Layer 7 of a small transformer language model trained on English Wikipedia (12 layers, counted from 0, width 96).
A neuron's activation on a vector x is SiLU(weights . x + bias), where the dot is the dot product.

Input weights of the MLP neurons that the questions are about. A number n stands for (n - 500) times 0.0014.
n3 (bias -0.144): 713 587 452 484 517 208 666 414 500 350 476 269 646 591 618 482 480 426 550 428 528 455 369 500 585 459 334 467 452 607 510 351 413 764 556 586 394 380 581 551 742 477 737 321 310 503 384 532 431 453 548 485 633 540 302 322 556 546 398 418 482 500 598 624 583 727 647 490 447 503 465 500 520 489 554 283 590 322 310 540 664 599 510 413 267 600 567 642 550 448 550 255 474 519 500 573
n14 (bias -0.216): 676 400 347 446 521 407 355 389 488 695 650 488 420 620 466 513 455 427 544 153 635 553 387 585 394 477 644 396 478 512 261 674 363 260 375 537 690 400 784 522 508 539 369 594 459 519 484 731 773 436 562 692 456 565 551 487 491 261 314 307 430 293 841 275 279 655 623 825 496 304 446 374 688 317 473 458 427 327 568 365 348 364 460 408 346 492 524 496 279 413 507 450 627 373 384 512
n22 (bias -0.021): 507 517 368 565 583 372 482 427 568 552 324 413 669 556 570 680 418 474 477 372 467 728 357 384 363 398 721 471 595 663 475 561 574 448 412 671 430 410 447 573 621 466 437 575 365 289 452 633 514 410 518 619 487 500 440 244 500 494 574 528 655 460 380 500 415 568 434 372 392 209 277 572 391 486 613 370 407 335 567 629 564 387 510 442 326 500 526 556 684 540 264 409 467 387 580 455
n46 (bias -0.264): 484 528 550 550 503 523 401 503 405 509 472 552 328 606 417 574 466 341 454 574 537 399 599 503 589 463 449 512 443 624 423 348 445 416 216 416 599 473 611 682 634 596 310 444 476 514 515 603 543 479 557 734 494 503 527 416 347 459 447 521 510 581 479 388 437 493 621 484 248 376 409 497 518 510 391 489 341 366 605 825 712 603 615 442 383 512 391 576 423 469 286 408 664 345 449 597
n63 (bias -0.418): 444 778 381 330 589 140 365 484 300 575 389 603 660 684 296 566 441 642 488 336 438 345 289 504 375 682 312 750 405 582 387 761 508 429 331 398 515 339 514 365 341 401 366 556 392 567 504 452 491 336 436 460 398 451 659 342 361 576 393 504 645 598 57 382 437 510 492 339 696 630 440 554 574 365 332 208 553 635 660 625 636 276 443 508 703 281 677 512 282 432 523 548 579 640 274 525
n72 (bias -0.131): 470 744 462 462 412 481 618 638 454 524 447 381 711 684 438 491 422 655 574 373 550 349 552 458 600 415 440 539 696 412 555 492 350 403 428 462 672 480 553 491 372 511 451 508 397 368 377 518 656 432 553 559 326 330 640 428 474 434 395 394 466 392 546 575 422 586 488 607 392 494 533 419 605 578 390 428 603 416 579 613 466 471 362 577 585 358 449 366 446 418 508 583 510 481 333 531
n74 (bias -0.330): 503 689 319 561 375 550 555 509 479 558 296 579 386 635 434 372 377 500 385 429 483 497 296 374 574 401 417 533 560 609 397 609 482 399 456 488 754 391 356 513 343 433 345 562 410 581 419 484 507 633 664 329 455 503 560 416 388 488 492 431 340 331 256 369 290 546 565 661 599 460 485 488 609 616 566 577 536 543 608 736 497 428 410 503 522 553 388 450 362 581 342 589 572 555 437 464
n88 (bias -0.135): 537 544 548 545 618 483 308 491 581 509 472 451 531 489 394 455 461 380 460 446 466 542 461 476 477 443 571 625 589 529 435 508 426 555 412 583 329 422 490 734 545 502 404 565 520 534 507 574 686 614 455 490 529 454 288 436 578 428 402 465 529 525 479 446 521 476 559 511 453 486 474 545 406 574 498 544 608 431 480 449 536 462 415 352 513 539 531 420 680 392 448 470 561 556 388 379
n93 (bias -0.081): 505 433 382 436 510 449 417 505 481 493 440 454 502 440 559 451 488 425 389 444 616 597 515 444 428 463 337 473 571 424 597 493 410 594 354 441 439 417 561 615 540 516 441 453 351 588 391 427 478 454 334 470 543 537 500 473 562 552 545 509 518 415 551 602 384 575 465 540 490 451 531 392 468 395 445 476 811 514 450 610 617 398 484 438 367 567 615 507 376 592 404 420 495 461 433 509
n95 (bias -0.320): 484 601 363 417 367 720 407 446 563 414 455 453 349 579 637 397 365 223 539 215 379 608 326 695 650 244 719 605 487 660 401 363 238 504 515 420 363 516 737 543 508 455 586 519 665 433 570 583 508 877 634 555 329 479 342 326 702 500 377 631 247 577 509 380 593 418 660 820 479 516 357 496 441 409 474 341 555 396 562 492 555 752 368 418 481 365 473 451 455 424 471 516 465 655 371 749
n159 (bias -0.409): 145 517 385 408 544 400 338 553 286 373 368 436 558 449 782 326 549 328 378 670 694 306 182 291 22 535 118 405 792 590 479 641 314 520 604 680 281 420 535 321 244 469 401 195 512 419 605 178 695 98 512 749 474 563 510 703 500 500 372 359 640 582 382 685 470 674 695 500 450 603 167 495 293 309 359 636 409 288 685 575 272 265 600 208 276 556 293 454 860 533 401 812 206 885 579 542
n160 (bias -0.251): 487 314 379 426 395 493 521 181 525 423 465 540 442 545 509 320 550 538 413 536 569 408 362 582 647 341 556 497 575 475 413 608 308 438 575 357 676 383 442 685 589 536 604 449 356 624 390 447 383 562 521 456 503 394 463 343 340 470 451 369 368 306 594 382 465 670 434 424 279 478 479 393 392 336 386 382 391 551 506 664 435 269 426 327 377 464 454 473 605 389 546 474 625 489 478 432
n170 (bias -0.339): 153 391 586 517 327 581 421 306 489 470 330 570 309 524 639 385 699 546 416 483 585 539 337 470 327 490 389 417 600 549 408 530 402 384 425 349 627 731 353 530 655 433 451 435 599 397 538 459 455 441 365 519 545 444 569 355 528 619 364 414 519 403 366 659 341 435 632 457 489 472 550 369 584 104 338 395 361 554 486 712 636 243 354 329 542 456 476 507 611 496 594 321 622 555 462 591
n192 (bias -0.113): 529 448 438 522 620 428 474 492 424 553 555 647 578 502 615 476 533 485 497 534 680 587 497 360 569 453 588 470 511 485 633 564 442 502 369 391 506 323 330 585 614 529 474 311 394 625 480 476 467 472 441 530 317 419 440 479 443 498 444 485 450 492 647 548 390 544 642 409 529 379 612 518 407 484 522 450 549 407 510 590 414 643 472 497 300 619 485 592 564 518 411 471 437 729 596 437
n202 (bias -0.291): 585 582 593 494 509 362 582 604 427 403 461 599 303 500 447 466 358 642 453 384 364 506 548 568 290 590 537 596 622 581 423 544 553 594 685 611 553 660 664 548 478 458 551 491 394 608 664 581 469 715 603 348 292 350 601 481 366 489 468 503 388 461 320 438 602 503 461 467 482 473 638 453 538 364 398 568 431 494 514 670 538 480 596 550 605 489 433 382 315 536 557 460 484 642 706 506
n209 (bias -0.365): 337 840 554 407 346 447 601 633 519 290 354 224 323 486 571 551 576 639 563 439 437 570 310 366 342 402 492 437 529 686 464 451 422 405 398 336 541 615 607 565 446 353 336 522 352 475 526 749 420 607 529 504 463 248 603 421 370 478 669 416 561 515 387 504 175 591 641 534 473 508 521 530 786 256 637 392 536 481 419 576 374 631 470 693 303 371 474 278 386 408 420 504 332 610 663 552
n215 (bias -0.283): 533 639 585 365 612 366 561 437 371 610 540 257 529 485 433 662 484 506 564 562 353 521 594 493 354 485 530 421 746 535 503 494 545 479 422 467 465 653 567 587 352 451 548 369 482 476 345 568 535 328 405 462 449 531 595 300 514 491 518 456 525 454 698 628 558 422 725 333 635 568 414 432 554 375 309 563 263 362 640 500 545 402 535 650 342 497 452 405 317 398 182 520 590 493 532 650
n217 (bias -0.125): 566 554 440 391 401 404 525 550 533 461 471 541 325 382 614 452 551 529 480 475 494 493 533 426 504 520 597 398 569 526 585 381 422 364 498 444 413 530 437 531 454 609 472 627 527 517 517 537 523 504 505 659 470 607 594 482 598 409 498 539 285 347 482 406 446 408 460 516 534 418 519 571 498 516 498 533 551 460 385 422 402 473 457 461 437 594 567 569 459 377 508 662 444 512 504 587
n222 (bias -0.167): 562 481 289 613 590 507 588 528 556 506 503 780 349 551 527 658 468 563 484 560 567 459 307 642 472 564 490 349 432 624 491 529 438 535 506 439 270 407 455 574 578 566 507 551 454 390 475 483 342 413 603 395 673 550 454 493 573 582 618 494 623 522 435 184 580 769 640 490 500 497 413 541 441 358 447 518 453 497 556 584 767 496 649 348 152 488 519 709 405 420 598 477 433 535 472 565
n223 (bias -0.360): 392 931 586 493 504 534 349 364 531 340 362 347 549 515 735 597 508 527 454 204 507 580 272 468 326 550 569 364 647 359 385 529 496 619 563 660 375 626 551 554 394 207 598 407 752 504 591 455 475 398 416 562 591 533 586 585 633 403 355 421 262 716 620 625 591 652 769 473 721 434 423 636 443 548 338 376 553 418 644 512 416 604 322 367 413 364 519 397 593 590 365 556 233 530 599 432
n270 (bias -0.215): 540 536 438 539 656 444 472 356 386 482 327 449 622 537 566 530 414 573 588 426 267 710 431 611 430 574 550 531 708 428 623 554 399 323 346 590 404 620 639 555 549 345 650 506 313 599 332 396 609 522 612 630 666 733 503 513 571 721 515 609 393 529 434 527 425 552 500 300 473 712 409 484 431 613 551 522 503 519 494 613 453 350 622 431 462 679 704 588 437 328 526 470 550 575 484 497
n279 (bias -0.447): 336 528 776 341 486 544 348 278 455 457 277 217 220 465 415 476 241 396 455 561 462 475 325 490 250 345 500 322 431 500 513 538 388 189 426 413 391 294 188 617 698 483 484 317 490 120 300 347 292 460 644 183 558 312 350 448 475 321 442 496 569 454 521 419 513 332 505 546 736 463 474 441 643 372 377 375 481 192 415 505 540 200 357 366 247 250 616 431 400 565 362 345 525 485 165 420
n282 (bias -0.179): 591 541 481 482 579 579 344 432 561 510 354 582 455 423 621 624 398 452 434 624 646 653 561 559 454 515 584 608 520 503 503 535 553 407 650 508 513 450 403 468 765 625 589 515 397 379 448 534 460 550 620 445 421 503 479 404 449 441 574 435 433 473 605 447 543 550 405 595 654 530 428 538 540 565 588 355 574 465 655 414 627 575 650 532 238 577 481 661 385 503 535 447 530 698 548 484
n285 (bias -0.260): 500 448 398 622 506 345 656 596 550 408 600 539 478 628 469 635 492 483 384 497 407 549 410 380 522 557 485 464 454 423 683 521 489 589 484 364 483 674 482 714 638 524 458 479 318 542 527 479 593 585 469 530 470 542 549 400 491 430 503 429 415 583 352 430 392 568 534 610 698 542 380 464 563 658 442 538 559 287 541 748 727 506 505 577 503 359 566 423 380 503 628 517 562 516 346 492
n288 (bias -0.208): 493 822 538 410 659 227 549 513 480 337 493 443 772 448 475 535 375 409 363 497 459 456 446 454 601 713 564 440 504 520 295 674 717 329 614 658 362 610 511 696 420 433 407 568 622 490 467 557 493 580 555 562 705 486 428 543 481 643 519 382 570 548 407 391 494 609 575 586 359 412 378 751 480 143 497 531 532 517 470 327 490 387 593 583 500 487 543 551 489 545 416 591 613 568 410 623
n301 (bias -0.191): 458 646 319 592 579 699 391 564 621 485 313 628 524 473 694 602 284 439 412 352 391 420 413 700 346 549 712 623 531 456 473 227 364 515 516 636 422 340 442 548 253 473 314 391 637 382 520 572 565 396 509 674 810 569 453 798 608 781 489 603 425 690 551 403 454 416 594 697 618 251 666 333 392 466 485 807 565 467 604 743 552 514 620 748 442 558 652 542 267 335 504 752 572 604 496 568
n302 (bias -0.257): 519 647 451 497 497 640 380 553 575 579 604 319 544 463 447 672 488 317 485 474 602 434 535 509 290 508 240 574 559 414 537 710 527 508 327 573 504 453 392 471 591 486 503 463 763 568 403 487 446 538 408 516 582 818 585 676 470 584 368 442 490 708 341 544 534 593 455 458 681 654 574 584 639 475 450 424 392 479 524 538 722 527 509 574 532 412 491 540 434 457 459 361 500 507 538 476
n332 (bias -0.054): 224 679 583 470 511 585 540 423 284 614 322 465 716 609 613 560 589 792 409 346 395 465 393 418 461 335 522 469 871 595 455 766 479 440 260 359 555 567 364 370 385 358 459 555 496 473 507 564 621 566 465 653 514 662 621 582 532 449 510 344 384 750 480 656 470 434 597 514 489 489 486 568 739 295 410 443 519 612 413 606 433 416 409 567 496 493 489 368 541 576 444 577 365 396 682 461
n368 (bias -0.249): 455 442 590 433 417 398 459 525 495 491 449 405 451 594 406 469 413 468 507 461 658 465 600 471 420 553 495 386 631 471 537 472 594 551 465 606 339 504 612 495 459 548 544 493 411 547 389 493 473 455 406 539 449 519 648 464 515 487 440 557 498 449 521 412 434 471 528 583 521 582 476 527 547 581 355 536 341 493 703 483 606 561 661 466 400 513 319 537 493 433 377 585 442 401 529 415
n373 (bias -0.240): 542 580 487 479 449 422 403 555 438 523 360 352 597 628 346 783 484 413 482 360 595 361 600 546 562 537 386 628 635 240 479 552 485 503 407 711 489 506 354 416 485 586 343 470 497 503 533 631 603 390 388 710 439 589 494 549 438 515 506 657 466 373 500 516 378 435 582 623 555 625 642 484 460 474 282 443 582 387 659 414 322 462 463 325 485 488 454 320 539 386 506 487 296 698 558 417
n374 (bias -0.174): 396 322 393 608 658 491 442 516 576 541 522 626 473 391 383 418 459 421 347 521 510 470 762 506 378 543 511 527 314 508 424 543 425 424 576 420 555 570 539 477 546 466 372 534 573 543 542 303 462 465 435 506 444 607 349 622 527 539 388 392 538 467 500 355 276 563 412 291 480 590 420 538 318 491 439 432 592 440 575 503 449 336 564 465 397 477 401 482 554 486 530 362 606 585 385 535
n377 (bias -0.203): 529 518 698 377 585 605 508 403 596 483 461 580 356 437 609 545 401 556 390 468 434 722 519 335 457 481 399 435 569 425 449 405 535 302 480 433 494 442 497 418 531 531 471 449 423 500 552 737 486 430 325 465 517 532 584 646 455 654 570 601 459 428 459 360 574 506 480 513 447 326 488 559 560 458 502 363 497 464 537 570 590 338 505 655 379 524 478 464 458 523 423 455 568 497 512 577

Each question shows a token from some text and the vector x that enters the MLP there. A number n stands for (n - 500) times 0.014.

" when": 406 543 556 473 552 578 411 527 412 466 602 627 454 668 467 490 660 538 474 534 511 617 452 567 496 410 407 460 475 458 457 501 850 575 538 459 502 456 424 483 558 470 442 553 552 448 517 561 535 539 458 557 492 497 493 496 539 527 538 502 448 451 471 512 565 587 510 554 396 492 537 448 457 486 423 672 433 529 361 314 528 511 275 528 497 391 554 570 483 758 581 534 333 449 437 514
Which neuron lights up most? n332

" |  |": 536 672 479 402 422 590 442 490 297 517 563 635 392 447 429 405 653 437 534 586 603 596 563 461 606 526 440 504 415 401 587 327 772 511 657 432 477 334 453 404 441 511 416 627 575 464 557 405 539 453 515 593 396 562 598 454 557 622 546 623 543 515 446 546 497 359 430 607 488 550 574 489 491 508 469 610 462 625 470 476 387 498 423 517 601 493 524 432 654 590 429 456 514 290 461 542
Which neuron lights up most? n217

" your": 447 399 625 464 567 625 405 478 431 498 622 495 547 669 444 470 705 494 536 485 541 552 383 454 473 503 582 494 495 569 461 393 751 531 493 447 620 292 423 474 490 532 459 508 449 362 478 511 400 556 449 564 454 476 379 493 528 530 564 640 426 523 457 453 545 531 412 590 478 600 586 361 534 486 556 586 419 602 419 381 588 617 332 567 457 426 542 519 544 762 494 562 432 399 535 431
Which neuron fires most, and how strongly? n332, at about 0.82

"19": 555 567 680 506 428 522 485 488 525 557 663 499 527 574 508 452 513 448 509 618 562 532 597 578 553 472 467 569 528 422 560 371 719 605 649 368 521 483 521 470 392 592 509 621 587 493 596 501 530 404 357 500 347 541 467 572 515 545 590 616 391 364 370 555 478 409 460 472 533 544 584 391 362 365 445 529 409 650 525 608 496 601 343 458 509 352 552 430 669 566 315 452 490 437 436 470
Which neuron lights up most? n373

",": 600 552 500 405 474 612 525 477 516 512 625 539 467 453 504 484 587 482 509 574 627 558 482 524 636 386 579 567 547 428 509 312 627 543 644 515 479 466 382 356 543 578 354 593 583 437 577 572 551 470 381 444 321 464 387 477 769 562 566 444 484 427 444 598 389 432 446 533 531 442 582 471 490 532 617 536 445 661 439 480 390 434 454 623 577 343 572 472 572 627 353 532 487 463 385 495
Which three neurons fire most, strongest first? n217, n377, n95

" San Juan": 551 348 429 443 460 522 596 484 592 581 501 441 631 585 459 462 648 543 554 590 547 533 635 429 493 468 502 379 508 503 523 443 811 424 574 386 404 440 551 426 519 582 591 603 285 474 454 415 574 523 447 594 402 657 540 446 571 614 594 601 404 448 419 525 504 565 454 280 368 607 530 428 469 491 580 572 529 566 546 382 479 407 382 539 466 510 625 562 574 511 434 403 507 388 429 563
Which neuron fires most, and how strongly? n270, at about 2.8

"\n": 459 460 564 500 523 606 454 428 397 505 691 727 381 510 397 445 644 509 495 583 472 473 541 566 386 547 540 459 426 469 499 421 841 566 598 557 573 414 481 554 449 654 452 596 689 353 454 444 606 444 477 545 387 528 483 433 544 548 607 538 418 509 456 472 478 474 518 529 430 444 496 429 414 356 432 643 443 640 445 499 505 503 516 590 499 386 631 497 471 581 445 508 518 351 456 555
Which three neurons fire most, strongest first? n301, n46, n170

" home": 536 395 514 411 578 572 445 416 425 576 566 516 539 805 444 493 668 553 525 538 542 526 589 397 447 435 537 480 460 508 315 424 692 468 580 404 565 436 461 448 469 576 425 599 504 432 553 529 580 363 433 558 392 500 486 487 526 561 519 588 512 552 328 496 495 608 326 408 516 635 470 539 461 394 458 567 476 576 404 573 629 555 324 539 522 452 567 535 573 656 419 606 396 478 525 483
Which three neurons fire most, strongest first? n63, n332, n22

" revived": 609 522 611 366 494 637 322 504 554 467 558 554 474 688 533 402 718 538 554 586 425 603 572 525 444 426 458 438 351 437 496 491 671 668 535 496 435 321 432 541 393 592 446 518 531 437 642 392 616 441 493 572 469 429 504 585 550 481 462 574 455 596 451 585 548 574 388 521 447 623 598 493 442 430 393 459 435 461 517 522 428 513 353 499 430 476 615 360 645 655 489 554 487 435 486 514
Which three neurons fire most, strongest first? n159, n223, n88

"2": 517 532 459 546 516 481 440 574 568 497 658 536 550 465 396 512 623 510 478 508 473 560 532 552 426 462 421 686 379 408 507 313 748 529 582 469 656 413 529 413 455 569 486 516 593 401 557 482 551 641 382 531 438 446 412 523 505 471 615 493 495 593 522 587 533 576 383 365 461 538 591 432 412 377 564 625 596 619 445 298 468 465 422 634 392 340 578 599 476 665 540 523 477 414 449 447
Which neuron fires most, and how strongly? n374, at about 1

".": 440 535 398 393 487 508 510 520 405 603 659 613 391 615 522 475 442 508 491 453 562 586 553 516 581 375 525 568 403 455 569 392 661 562 652 490 344 484 571 409 578 528 387 621 536 436 624 503 609 593 458 578 297 403 446 399 619 382 450 506 561 498 480 434 403 610 529 518 431 590 536 388 593 494 475 602 439 696 376 446 377 497 506 620 609 371 477 419 509 587 392 568 591 421 510 591
Which neuron lights up most? n95

" households, and ": 568 598 422 459 466 479 441 578 505 599 577 672 490 428 379 515 727 584 487 490 540 431 526 650 632 459 560 463 486 455 457 374 718 543 570 480 520 483 526 444 486 500 530 628 671 362 572 498 571 525 422 458 393 486 385 425 519 462 528 574 467 404 423 610 516 560 520 660 328 531 562 530 471 681 595 498 315 579 508 406 478 470 412 487 697 467 523 502 522 460 436 453 447 285 363 562
Which neuron fires most, and how strongly? n72, at about 0.75

" lov": 519 496 433 489 534 590 433 508 489 601 707 487 574 611 341 444 659 501 508 693 638 596 471 512 442 482 464 413 463 493 509 533 746 537 575 520 550 391 518 505 439 519 349 516 505 530 586 588 578 485 454 503 413 438 266 513 500 484 494 571 493 482 353 480 510 515 361 540 412 504 463 462 410 464 718 655 472 554 481 375 604 534 298 529 520 555 546 505 579 567 437 481 286 582 541 409
Which neuron lights up most? n88

" that the": 425 495 566 501 584 590 417 550 424 439 645 576 463 611 465 423 651 493 464 544 541 512 513 525 514 438 479 422 509 565 477 414 762 592 608 503 560 415 389 453 638 557 463 551 539 393 488 482 446 547 486 452 454 436 492 438 546 534 645 602 456 528 458 475 517 559 567 617 452 524 504 471 536 443 571 602 397 585 383 375 528 516 305 460 503 430 551 418 496 825 519 434 393 315 421 526
Which neuron lights up most? n279

"-up": 606 321 558 499 514 513 478 593 477 522 638 488 480 756 476 502 676 402 484 601 502 551 521 528 492 570 495 475 459 437 351 341 666 567 584 478 638 324 466 401 398 730 376 466 464 427 619 526 541 364 396 567 364 439 449 557 550 602 524 528 534 512 562 427 362 463 438 579 506 653 531 640 485 359 391 549 439 506 446 576 496 562 455 497 549 574 515 491 628 540 496 412 509 367 528 538
Which two neurons fire most, strongest first? n373, n46

" | A": 343 586 454 489 470 603 475 484 328 487 620 562 507 461 416 444 632 461 551 614 408 555 427 442 516 367 436 520 335 448 419 411 707 493 670 534 544 287 404 525 576 595 641 497 451 353 603 486 521 547 503 444 476 543 501 496 523 503 624 550 592 548 586 613 645 584 349 446 562 524 510 479 503 565 564 596 578 556 428 190 401 573 487 557 543 461 555 487 502 636 476 462 512 373 456 520
Which neuron lights up most? n282

"==": 493 551 472 418 560 539 425 557 388 426 572 635 470 566 397 398 665 477 614 517 342 523 531 573 548 396 484 509 417 425 588 345 804 687 582 507 504 331 471 412 479 667 491 524 608 415 542 533 436 529 458 619 525 440 459 433 489 480 692 488 480 518 458 516 631 476 498 511 404 661 458 381 507 469 513 609 407 606 531 456 522 535 527 575 389 399 587 524 536 617 433 486 429 378 465 491
Which neuron lights up most? n222

"28": 498 537 605 550 513 533 452 473 531 553 688 485 462 457 413 376 447 603 612 461 600 511 474 448 492 490 446 557 465 366 564 454 660 707 652 404 742 611 521 481 433 550 589 578 465 432 554 472 494 532 430 589 434 508 499 581 576 437 639 394 376 377 537 464 369 564 530 468 578 546 621 465 339 345 480 484 487 695 451 400 399 523 328 579 568 343 560 543 600 486 490 539 614 373 475 422
Which neuron lights up most? n160

" Sun": 485 352 368 469 512 657 524 575 532 549 643 534 381 609 410 480 460 520 448 551 550 538 600 391 321 471 452 435 440 465 523 511 777 585 570 349 502 361 487 552 489 587 580 615 368 510 493 494 444 558 491 444 429 485 407 437 566 646 679 518 542 636 521 489 391 650 337 447 486 480 541 480 489 501 621 621 616 555 458 428 571 461 351 582 490 480 479 623 398 525 499 417 517 377 545 479
Which neuron lights up most? n93

" Dar": 488 425 421 433 508 491 446 319 521 545 628 627 450 533 360 467 653 468 506 647 468 571 461 469 500 537 467 428 527 434 535 410 716 613 595 378 440 407 432 348 628 577 678 503 444 559 607 559 488 575 523 450 401 538 490 521 510 633 608 630 403 563 490 484 422 530 269 336 381 498 507 516 574 520 565 562 499 508 538 307 472 547 347 524 508 547 626 633 457 589 533 490 515 403 533 455
Which three neurons fire most, strongest first? n282, n377, n192

" The": 441 554 545 463 568 564 436 521 408 470 596 616 516 634 430 440 648 513 503 500 461 525 495 561 481 394 458 441 480 510 488 391 841 602 545 484 504 397 391 455 541 582 518 542 515 387 459 522 492 520 465 483 450 473 534 444 576 542 632 520 444 569 476 509 563 535 539 554 451 585 488 442 492 473 524 643 388 562 420 372 591 467 383 557 444 466 585 482 428 801 443 515 379 327 390 601
Which three neurons fire most, strongest first? n332, n222, n279

"a": 575 362 375 552 473 514 605 459 449 532 694 491 513 535 441 431 762 475 455 419 483 595 456 512 521 481 572 411 507 608 588 444 668 479 629 517 504 383 445 469 491 587 511 634 131 468 548 583 627 634 541 594 490 542 462 553 498 511 609 524 559 381 539 577 468 461 479 335 479 438 486 477 456 484 636 500 516 505 362 298 562 596 422 568 428 625 553 522 469 555 473 460 423 305 471 480
Which neuron lights up most? n22

"960": 490 564 472 441 477 625 520 567 500 414 543 498 583 484 431 469 814 481 571 546 416 539 657 405 486 432 503 624 299 419 475 455 597 430 586 583 578 426 591 412 498 520 508 504 535 371 578 550 623 558 470 403 500 421 449 381 465 422 580 388 518 607 552 606 458 503 440 437 427 558 569 440 550 350 561 612 526 614 429 330 357 513 444 552 553 321 659 517 543 697 549 553 590 441 425 485
Which neuron lights up most? n209

"an": 550 344 603 477 464 526 412 416 455 589 602 479 428 528 540 469 494 489 479 465 494 675 564 467 560 368 538 464 554 416 577 472 691 643 597 558 545 306 369 573 520 689 442 432 368 445 535 576 530 461 564 479 456 558 356 589 467 588 519 621 580 592 557 433 518 474 394 474 550 490 563 472 482 438 635 560 540 545 469 530 442 555 202 556 439 505 507 459 573 644 423 553 385 372 423 548
Which three neurons fire most, strongest first? n192, n377, n279

"| Total | ": 506 604 435 472 500 479 476 579 465 476 688 705 479 597 305 484 664 457 535 600 476 425 521 559 573 440 518 526 473 450 468 416 889 562 520 455 541 392 468 455 426 576 441 605 676 311 548 470 509 440 444 471 466 467 455 562 536 526 654 573 390 543 440 557 547 425 406 548 373 576 495 483 489 569 582 604 415 592 382 444 461 411 480 538 506 475 592 499 548 548 469 498 383 356 454 568
Which neuron lights up most? n288

" someone": 495 456 552 587 493 600 476 490 451 515 625 589 558 659 431 434 573 479 514 538 619 674 415 478 530 448 507 442 419 494 416 523 749 508 511 502 550 386 395 466 594 489 451 544 432 455 499 612 452 573 481 584 414 546 358 422 525 512 468 617 520 466 393 526 473 538 349 485 460 425 516 366 463 472 522 691 511 586 463 358 644 584 214 509 566 514 494 543 623 686 567 492 358 414 457 462
Which neuron lights up most? n22

" to the west": 530 552 512 385 612 553 492 434 522 478 505 603 555 733 375 383 567 494 529 521 510 527 670 370 463 547 407 493 392 422 413 404 748 511 594 457 584 415 422 337 484 556 621 522 509 431 545 459 610 556 477 610 348 547 529 594 502 488 634 576 472 550 478 512 493 632 566 486 436 538 589 516 441 551 545 497 491 641 451 531 526 432 296 535 485 528 473 345 463 689 414 522 376 380 466 487
Which neuron lights up most? n377

"AF": 643 440 417 513 487 477 493 541 311 525 579 564 452 525 447 462 647 511 492 718 523 404 414 531 446 423 542 440 467 524 421 506 686 616 472 485 495 405 303 606 440 619 601 596 279 574 587 431 610 483 465 505 318 455 570 620 580 584 482 583 320 558 625 579 515 448 368 394 545 638 564 505 495 468 454 480 602 568 485 449 474 551 286 530 551 454 489 544 491 510 518 578 528 356 569 543
Which two neurons fire most, strongest first? n192, n217

"87": 570 634 614 494 459 481 398 453 457 463 722 489 515 587 408 436 522 434 477 545 560 452 602 443 472 493 444 557 511 466 534 375 806 629 669 425 570 631 542 489 433 627 562 593 486 423 624 574 372 583 422 487 417 453 479 547 508 475 713 530 476 420 448 486 431 476 462 504 534 624 533 447 354 419 448 496 445 720 451 462 437 524 384 560 530 362 532 487 501 578 358 611 532 368 483 448
Which two neurons fire most, strongest first? n202, n288

" happ": 464 490 540 493 456 573 454 491 556 487 713 610 525 624 372 335 721 494 389 636 487 675 467 467 491 466 527 450 461 485 485 504 718 522 569 408 477 378 477 519 469 505 407 559 628 448 582 531 568 600 487 529 424 461 389 611 441 449 521 624 481 535 382 452 537 546 415 451 298 613 492 446 414 442 628 586 487 518 546 422 581 588 266 561 477 538 575 565 492 537 374 509 376 504 515 588
Which neuron lights up most? n88

"4": 472 600 583 569 527 523 584 693 450 432 601 491 539 497 437 413 451 444 452 515 419 507 475 430 495 465 456 691 360 429 528 311 635 511 749 510 730 496 607 407 443 435 588 565 518 391 517 480 673 581 453 307 500 486 451 492 520 470 624 492 525 454 493 519 547 546 431 515 525 521 546 349 338 481 594 467 561 716 422 443 373 570 411 642 564 365 535 476 628 582 526 433 540 410 503 420
Which two neurons fire most, strongest first? n202, n72

"==Demographics==": 539 591 403 394 483 539 470 580 504 510 745 651 379 566 404 445 685 600 538 614 406 572 716 568 488 430 397 463 458 531 541 534 772 463 477 536 525 406 479 428 489 557 421 587 673 348 605 502 464 543 372 473 309 414 268 479 525 404 504 567 414 525 520 545 448 482 509 436 431 589 599 538 541 531 542 563 507 505 550 579 514 506 489 583 486 447 509 479 556 614 430 392 470 342 437 483
Which neuron lights up most? n374

"ishing": 466 409 531 438 644 504 465 584 477 435 671 540 594 656 466 348 712 435 503 550 517 599 381 451 482 431 537 483 420 465 348 468 650 670 597 501 553 348 427 456 457 511 428 490 307 460 518 524 599 500 497 622 516 441 374 593 608 489 470 571 472 440 525 580 509 586 479 530 572 575 522 462 473 371 532 545 514 497 523 499 591 631 229 510 409 492 505 536 492 648 542 645 316 445 550 459
Which neuron lights up most? n159

"ally": 480 557 414 589 462 600 368 431 557 452 633 612 493 692 486 468 832 517 468 536 456 643 475 473 490 553 459 459 375 461 468 421 741 723 606 516 423 421 453 496 476 492 434 614 320 387 460 486 450 611 393 607 525 556 459 523 527 459 527 638 467 430 541 537 587 508 468 443 518 529 511 495 446 402 570 523 448 453 541 499 493 434 342 522 666 437 511 462 551 599 599 406 385 378 431 572
Which neuron lights up most? n170

"uk": 565 252 461 500 569 464 524 445 486 475 558 484 487 504 436 534 819 489 553 526 678 597 611 469 552 455 560 513 422 481 573 405 691 509 542 459 498 486 598 517 451 476 439 485 185 581 443 525 665 556 416 597 495 472 357 536 579 550 719 647 438 539 411 416 447 516 388 289 427 600 466 558 507 449 611 588 563 518 364 402 553 531 456 496 532 462 549 514 497 443 534 450 493 434 581 420
Which neuron lights up most? n270

"017": 489 508 467 468 508 591 597 541 488 523 580 535 531 675 472 620 699 479 575 559 384 654 620 418 459 425 432 349 405 411 478 491 738 568 554 559 482 456 571 533 435 540 516 466 411 427 492 518 580 540 471 523 465 420 404 410 439 555 621 433 490 561 481 580 473 569 491 419 463 535 549 439 576 360 350 629 453 519 437 483 435 450 279 608 511 325 621 508 437 685 475 526 612 382 490 605
Which neuron fires most, and how strongly? n215, at about 2.8

"R": 560 433 511 398 593 571 516 508 512 509 575 523 421 462 496 448 582 467 522 598 480 642 622 440 582 451 496 445 456 463 434 496 746 500 607 569 449 304 404 384 427 591 456 576 362 604 665 592 589 600 505 495 470 432 489 422 480 452 592 472 532 535 515 509 629 622 443 554 482 436 512 414 576 468 593 560 598 681 266 192 575 524 470 429 414 434 558 565 514 520 540 427 394 365 534 462
Which neuron lights up most? n282

" of": 493 593 520 461 532 548 496 499 435 470 627 598 493 676 428 501 706 463 501 510 472 569 441 539 461 448 493 447 493 486 495 425 819 563 525 459 494 358 396 461 487 511 433 562 530 453 488 586 517 560 502 498 446 487 420 426 565 635 559 482 443 486 431 539 561 573 498 555 377 544 510 440 463 551 486 634 385 540 402 348 568 469 329 569 418 409 632 532 431 755 503 591 332 495 466 557
Which neuron lights up most? n288